Layer 8 of a small transformer language model trained on English Wikipedia (14 layers, counted from 0, width 96).
A neuron adds its activation times its output weights to the MLP's output. To switch it off is to set its activation to zero at one token and run the rest of the model.

Output weights of the MLP neurons that the questions are about. A number n stands for n times 0.011.
n12: 12 -28 0 47 2 10 27 2 9 -6 -17 43 5 23 -1 1 16 -39 15 -20 -30 -18 8 -26 1 7 -29 -6 6 -7 -17 5 25 19 -4 6 -7 9 -10 -51 -23 -18 -3 11 -32 14 -17 14 -3 -11 9 5 -18 -37 24 -14 -26 10 -9 4 -17 15 3 11 4 -12 14 25 -20 -4 -6 -27 60 6 56 26 -4 18 -16 9 -2 -19 14 26 -19 -4 -21 -15 1 24 14 9 1 -2 -70 -28
n14: -10 0 1 -14 24 -19 9 -1 13 22 35 -16 -1 -17 -3 -39 42 6 5 30 -2 -10 26 -3 25 1 -32 -16 18 12 35 -30 -3 -8 -21 -10 -18 22 -34 -37 10 -12 10 0 8 -12 8 -21 2 -4 -29 4 17 -48 6 15 -2 6 -6 -35 -8 -29 2 4 6 12 -18 2 -28 21 0 29 -15 7 39 27 -5 -15 -24 -7 -2 9 13 23 -11 -6 -11 6 9 27 -25 -18 20 11 20 7
n97: -48 -2 19 14 -4 18 -10 -13 -7 5 12 21 2 0 2 -58 18 -7 -16 -2 24 -8 -7 4 -45 29 26 14 7 -7 -11 -24 -52 -24 29 -25 11 0 -14 13 9 45 -4 -3 28 -1 -21 -14 -19 -21 -16 -8 23 24 47 -10 14 6 13 38 10 8 -23 30 1 -10 -4 1 -18 20 17 -1 8 22 -1 2 -17 4 2 -6 -48 -3 31 13 23 -26 -6 -2 9 25 -3 -22 27 -38 -48 -4
n98: 33 -14 -19 39 13 -5 -17 6 -12 23 -12 0 -20 -15 16 -15 -15 24 3 30 18 -26 -9 31 -9 -37 1 -13 4 10 19 1 62 23 -10 25 -12 -11 28 1 -2 -3 -5 35 2 -10 13 -7 20 -13 -19 -8 9 -4 -17 6 8 6 35 14 11 -18 -18 29 -12 17 45 -11 -21 -1 -35 -6 15 2 4 -24 33 -19 -3 10 -1 -15 -11 54 -7 22 16 -14 2 19 -44 -9 -2 7 55 0
n107: -33 35 -7 9 15 -28 -15 -5 -24 44 51 21 -18 2 10 -11 23 -6 -17 17 -5 -16 23 7 7 -69 33 9 25 -14 -7 -21 15 0 -6 -24 8 26 -21 25 -1 -3 -10 -1 -3 -12 -2 -27 -15 -10 -8 -1 -11 -39 -5 -39 8 -15 -30 -28 5 25 1 -29 10 3 -2 17 13 42 -46 -12 25 -5 6 -9 -9 15 4 -16 -24 6 7 -4 26 -3 25 4 13 -18 -11 30 14 -16 21 21
n132: -36 -14 16 -1 29 -14 23 10 -25 -15 35 15 12 20 -23 35 27 9 -6 27 25 8 -10 10 22 -2 -1 -16 -21 10 -19 -14 -44 25 -46 -29 33 6 12 18 22 -15 21 27 -18 -45 -42 -18 12 6 6 5 28 3 3 -33 20 32 7 6 24 -33 -19 43 -13 28 -1 -18 -10 -6 -11 -3 -37 9 -39 13 -14 -19 -1 7 37 13 -36 21 -7 18 -28 4 9 65 -4 -27 1 1 -42 -48
n153: 0 -24 37 -2 -1 15 15 6 33 -11 -11 -9 -12 -9 20 -17 -24 9 -3 0 -16 -22 1 -27 9 11 -2 25 -11 14 24 -5 27 -1 -22 -12 46 -24 -4 25 -2 -28 7 8 -32 -11 -36 -14 -17 11 -22 5 -30 -7 24 4 9 2 18 -30 -40 5 -3 -7 -23 9 -22 -45 15 -3 -21 34 11 8 -25 -40 11 -13 -43 13 -3 15 32 3 -21 -47 20 15 -5 -2 11 -1 -26 -29 -20 -12
n167: 11 -17 22 6 -25 32 -25 34 -34 -15 45 15 -17 8 -2 7 2 1 -27 -6 -7 11 -5 9 -36 10 18 16 -4 38 26 7 -38 -4 19 -29 -4 -26 4 9 22 -38 11 -38 26 -13 -11 -1 -13 25 -2 -27 -2 -6 -13 15 18 19 3 12 9 -1 -18 -8 -4 9 -19 -3 -1 6 34 53 -8 2 -7 -25 9 4 8 -8 -4 9 -20 -14 -15 -30 16 -8 14 -33 0 -21 -2 -2 -17 9
n176: -35 -20 27 -21 -7 -14 3 -21 -43 15 32 -27 2 6 9 6 11 -25 -29 -14 -3 -13 3 1 20 -32 22 36 21 9 -28 -19 -11 5 -5 0 -9 36 2 -8 19 48 17 18 19 21 2 -3 11 -9 -14 -12 -8 -22 -12 14 -2 29 -1 20 -10 -18 14 12 -3 -5 -38 1 -5 -36 0 -6 14 -4 11 24 -21 10 19 -1 -7 11 22 31 19 -1 -35 8 7 6 11 29 14 -9 8 -3
n182: 5 -8 9 2 43 -6 3 -12 -45 10 13 17 -16 16 -12 -7 -9 7 5 -15 31 26 7 -19 -1 27 16 19 21 5 20 -11 10 37 -33 -3 17 -11 -39 30 3 9 -12 17 -13 -36 -26 -34 -49 -14 -6 -8 3 8 -26 17 8 3 -6 6 21 17 2 -3 -10 21 39 9 10 7 -25 -18 -4 -2 -9 6 23 18 25 -19 -34 -9 0 14 1 26 -8 -38 5 21 8 18 5 21 3 -7
n233: -3 -19 -14 18 19 1 16 20 -8 -10 11 18 -2 -13 -27 -15 -16 10 35 19 27 -3 2 1 11 16 -93 -6 -10 -11 40 21 -32 17 -26 9 -16 8 -9 12 34 39 -22 13 -6 -22 12 3 29 45 1 50 3 -57 0 -22 3 7 -14 3 17 22 1 28 -56 4 32 -2 20 -9 27 7 -12 3 53 -18 -32 5 21 4 -26 27 -9 21 3 1 7 -2 0 -21 -7 18 12 32 13 9
n267: 1 -1 6 19 9 10 39 -9 11 12 18 4 -6 -17 -11 -5 -14 9 49 4 -9 -3 29 10 -14 14 8 4 -2 18 23 10 -19 -1 18 16 6 32 -2 27 12 -1 15 -25 -22 -11 -29 -27 -13 -3 -31 -19 -25 -11 -13 8 -18 -15 8 21 -31 20 3 -18 -20 33 -17 -28 -12 7 -63 -19 -11 -26 -63 -55 10 -18 -38 26 5 4 15 -37 -18 25 19 -3 -18 3 25 -45 43 16 25 -6
n307: 8 15 1 -16 4 1 11 -36 -5 7 11 -16 6 27 -12 -12 -8 -27 23 55 15 -12 6 -52 14 -22 -32 -8 19 -21 62 41 -28 -12 -41 -1 22 34 20 36 -19 -2 4 1 30 6 5 -55 8 2 18 -26 -21 -2 21 15 7 3 -1 1 2 -24 -8 -4 -13 -7 -3 -9 2 -12 -35 11 5 12 11 -9 -1 0 0 -43 14 14 -10 -51 4 2 39 -12 19 -40 -54 9 49 -44 -6 -26
n353: 3 21 -6 -17 16 8 21 -1 5 -27 -4 -7 16 18 -14 16 3 26 47 -9 -2 16 45 -46 -19 23 -9 -24 12 19 -2 2 3 -8 8 9 -6 -29 58 18 -5 -10 -42 -3 10 -12 12 -22 17 -10 15 -40 6 9 23 -7 23 -6 -23 -21 21 -18 -16 28 -10 -21 52 -21 -3 -31 5 1 -29 41 21 -32 30 18 -30 27 -25 13 -12 -29 19 -6 42 -16 18 0 10 -11 -1 36 2 -23

Each question names a token from some text and the token that comes next. It shows the activations a of the neurons there, in the order above. A number n stands for n times 0.069.

Then comes g, the gradient of the next token's log-probability with respect to the MLP's output, scaled to length 1. A neuron's effect is roughly proportional to its activation times (output weights . g). A number n stands for n times 0.0044.

"ak", then "n"
a: -17 1 1 0 3 -2 -13 1 -3 2 -1 1 11 11
g: 36 -32 -15 27 32 -13 17 -3 -6 -11 -35 1 27 8 42 20 -9 30 19 -30 -4 10 11 29 28 23 -15 4 16 3 -3 20 35 22 7 39 -27 27 22 2 19 -24 -4 5 -28 -14 1 -16 -5 -9 -19 13 12 -10 -31 -7 -44 37 -28 -11 -12 23 27 -27 -30 -23 -11 19 35 23 12 -29 -20 -17 9 46 4 -5 70 13 -7 19 29 -33 -26 -11 31 -3 -10 -25 -22 26 30 3 -22 -35
Switching off which neuron hurts the next token most? n153

" w", then "ant"
a: -2 -4 -2 0 -4 4 2 -1 3 1 0 2 0 2
g: -16 2 53 14 16 -21 -1 24 -3 60 15 -8 24 -46 -2 13 19 -29 -41 34 -15 40 -27 16 -18 -41 24 -23 1 46 -19 27 -35 -13 18 -27 -2 -18 48 24 -8 -75 -17 -15 15 -19 -23 -11 -9 11 -22 3 -9 14 5 3 -11 0 8 6 -9 -37 10 11 -6 3 -5 10 -1 22 9 -29 14 11 10 -17 -55 -8 -21 -6 -14 -9 30 -16 28 21 -21 5 2 14 10 -11 -30 24 19 12
Which neuron, switched off, raises the next token's probability most? n107

" same", then " met"
a: -2 2 -1 2 -1 -4 5 3 -3 2 1 13 17 0
g: -8 -28 -2 -45 -3 -10 -9 -9 17 -16 -14 -16 -17 30 -32 45 36 -2 -19 4 43 -9 50 21 24 15 1 7 -17 -38 -8 -3 8 50 -2 34 4 -23 15 -3 -37 -1 -12 -21 -1 -29 21 13 -10 -2 27 17 2 15 -30 -5 6 -8 -17 34 3 40 9 5 38 27 -53 31 -3 5 52 -31 14 -21 -33 -12 -14 -23 36 7 1 30 -17 14 21 17 7 44 21 -25 5 12 -15 19 -29 -14
Which neuron, switched off, raises the next token's probability most? n307

" ass", then "oci"
a: -4 2 -2 -2 1 1 0 -8 -1 9 -6 0 -2 -1
g: -9 14 -15 15 20 -9 42 16 -3 -12 -13 1 18 16 -3 -1 18 -3 2 -7 -16 31 6 -10 66 -23 -9 13 20 -3 12 -24 12 38 -37 6 -2 -40 10 -5 -4 -22 12 29 43 36 4 -8 -2 -23 15 17 8 -6 16 34 -16 -40 -74 0 1 0 -33 51 1 19 -34 59 21 -10 -17 -43 19 5 2 4 -7 10 3 -18 31 7 1 -20 -18 -23 29 -31 42 -29 7 25 20 14 -2 0
Switching off which neuron hurts the next token most? n167

" w", then "ired"
a: 2 1 3 3 0 7 3 -2 -1 0 1 3 -3 -1
g: 24 42 46 16 -41 -18 0 8 -21 -5 -14 9 -11 -6 -5 2 -6 37 10 0 3 -45 -27 8 -19 -7 42 23 4 -28 4 -1 21 11 32 6 21 -9 3 32 43 -6 -27 12 11 22 42 -1 -2 28 43 7 2 25 -23 -20 9 -12 42 24 -26 41 20 61 10 0 -2 -1 -27 -10 20 34 36 1 1 -3 -44 21 -11 -10 -12 -9 -2 44 -35 8 -11 23 27 31 27 -14 4 -23 19 21
Which neuron, switched off, raises the next token's probability most? n132

"s", then " mark"
a: 4 -2 2 3 -6 -1 0 -1 -6 1 2 3 -2 9
g: -4 -15 -16 -42 47 -47 24 4 3 -49 29 17 38 16 23 -9 43 46 21 10 30 6 25 -23 -7 45 14 45 -4 -13 -5 -3 -5 25 37 -14 -16 23 -9 -8 3 -34 -30 39 -4 4 35 15 10 -3 -34 -13 -1 -2 32 -15 8 22 13 -21 -1 20 -17 -18 -6 36 -10 -12 -45 12 14 16 9 -15 -24 -46 4 -9 -43 8 43 32 -10 -26 -18 14 5 13 -21 -7 -12 4 -2 6 -9 -14
Switching off which neuron hurts the next token most? n353

" because", then " this"
a: -1 -3 1 -1 0 -2 0 1 -2 0 0 32 0 1
g: 5 -23 -1 4 23 -43 22 -1 43 -10 20 3 -32 9 9 24 48 14 16 -18 -37 0 -48 29 8 -11 -4 -8 21 12 6 30 -53 41 6 -9 -18 13 19 -8 29 6 11 30 -23 19 8 -39 1 9 75 9 1 -29 19 17 -33 18 1 24 29 -4 7 -20 11 -23 -50 33 12 -11 22 -4 0 -29 -24 -15 -39 -2 -45 -17 -1 0 -1 -32 17 15 -7 4 -5 -12 -2 -31 -15 12 3 23
Switching off which neuron hurts the next token most? n267

"pr", then "is"
a: -3 -2 -18 2 1 1 -2 0 -10 0 5 1 -1 -3
g: 17 25 21 -57 -6 5 10 -37 -7 -2 -45 -23 19 14 -10 4 -8 26 18 22 0 -24 0 -15 31 -13 -5 29 8 11 35 -9 20 1 4 18 -1 14 34 20 -26 -17 14 -13 19 2 -5 -10 3 -44 -8 13 -26 -13 10 57 -34 -75 30 7 13 3 -21 3 -44 7 39 45 -37 7 10 -9 14 -10 17 2 -21 56 5 19 4 21 -2 7 -8 -13 -13 -40 -14 -21 -8 -6 22 33 21 22
Switching off which neuron hurts the next token most? n97

"ox", then "-"
a: 1 5 3 0 2 0 -53 -5 2 -2 0 -1 3 0
g: 7 8 0 -19 -12 -32 -13 -12 18 -12 -15 15 -62 57 -4 -10 59 27 -4 -4 23 -10 -2 -14 32 48 -57 3 20 4 25 1 -13 -9 4 -55 8 36 -20 15 35 21 11 26 14 -28 -25 -18 9 -6 3 -15 -22 -3 -24 35 -33 -22 14 34 22 18 20 20 23 -16 30 12 -35 27 6 0 21 -12 -2 0 -6 11 24 5 -12 -15 -17 -25 6 17 1 -37 -14 -38 -2 14 -38 -18 -10 10
Switching off which neuron hurts the next token most? n153

"20", then "13"
a: 1 8 1 1 -1 0 2 0 2 3 -2 -7 0 1
g: -12 11 -47 20 -4 -40 21 -4 -17 16 -6 49 -22 -3 -35 16 8 16 3 -5 -13 -9 -39 0 5 -25 -9 15 -19 -21 -4 19 7 -2 6 -44 -13 -39 28 8 -34 -13 28 12 -9 17 3 -9 29 23 -14 9 14 23 -17 -29 28 44 40 -5 28 29 -24 -19 25 20 36 -26 -6 5 21 -27 -57 41 8 -18 10 -8 -11 21 -49 28 18 7 -28 5 27 6 -9 -36 -28 17 -23 -34 -12 9
Which neuron, switched off, raises the next token's probability most? n14

"id", then "ents"
a: 1 2 19 1 -1 -4 -2 2 -5 9 0 0 -1 8
g: 9 -3 -1 2 26 62 8 17 24 -17 -16 5 -24 -23 28 -55 6 11 -6 14 -16 -32 25 36 -46 2 9 22 -38 -12 -25 9 -33 13 5 -1 -13 8 -12 -2 -30 5 -4 42 13 16 -20 -14 21 -3 8 9 -11 20 36 0 -30 33 32 -28 -3 -9 21 -19 -18 21 -6 39 -39 24 -15 18 -42 -11 16 -7 14 -13 15 -3 -25 -17 -15 25 -44 19 -24 3 26 -42 -52 -30 24 -1 18 -12
Switching off which neuron hurts the next token most? n97

"ire", then " dep"
a: 0 -9 0 0 -1 -1 5 0 -5 0 -1 -1 -2 4
g: 14 10 -8 -14 15 21 11 -6 -44 19 7 6 -5 -3 -15 5 -22 26 -9 22 -19 6 -38 10 -22 -26 23 36 -23 -25 -3 20 -7 -19 -31 42 18 39 15 4 -2 -20 -11 47 -4 25 23 5 -26 3 -10 18 -6 20 -17 28 -11 53 -33 -2 36 47 -2 -38 1 -6 -2 17 -41 -17 -6 12 -21 21 1 -21 47 38 25 47 -27 18 0 15 -27 51 33 24 -5 -21 13 6 -5 33 -21 -1
Switching off which neuron hurts the next token most? n14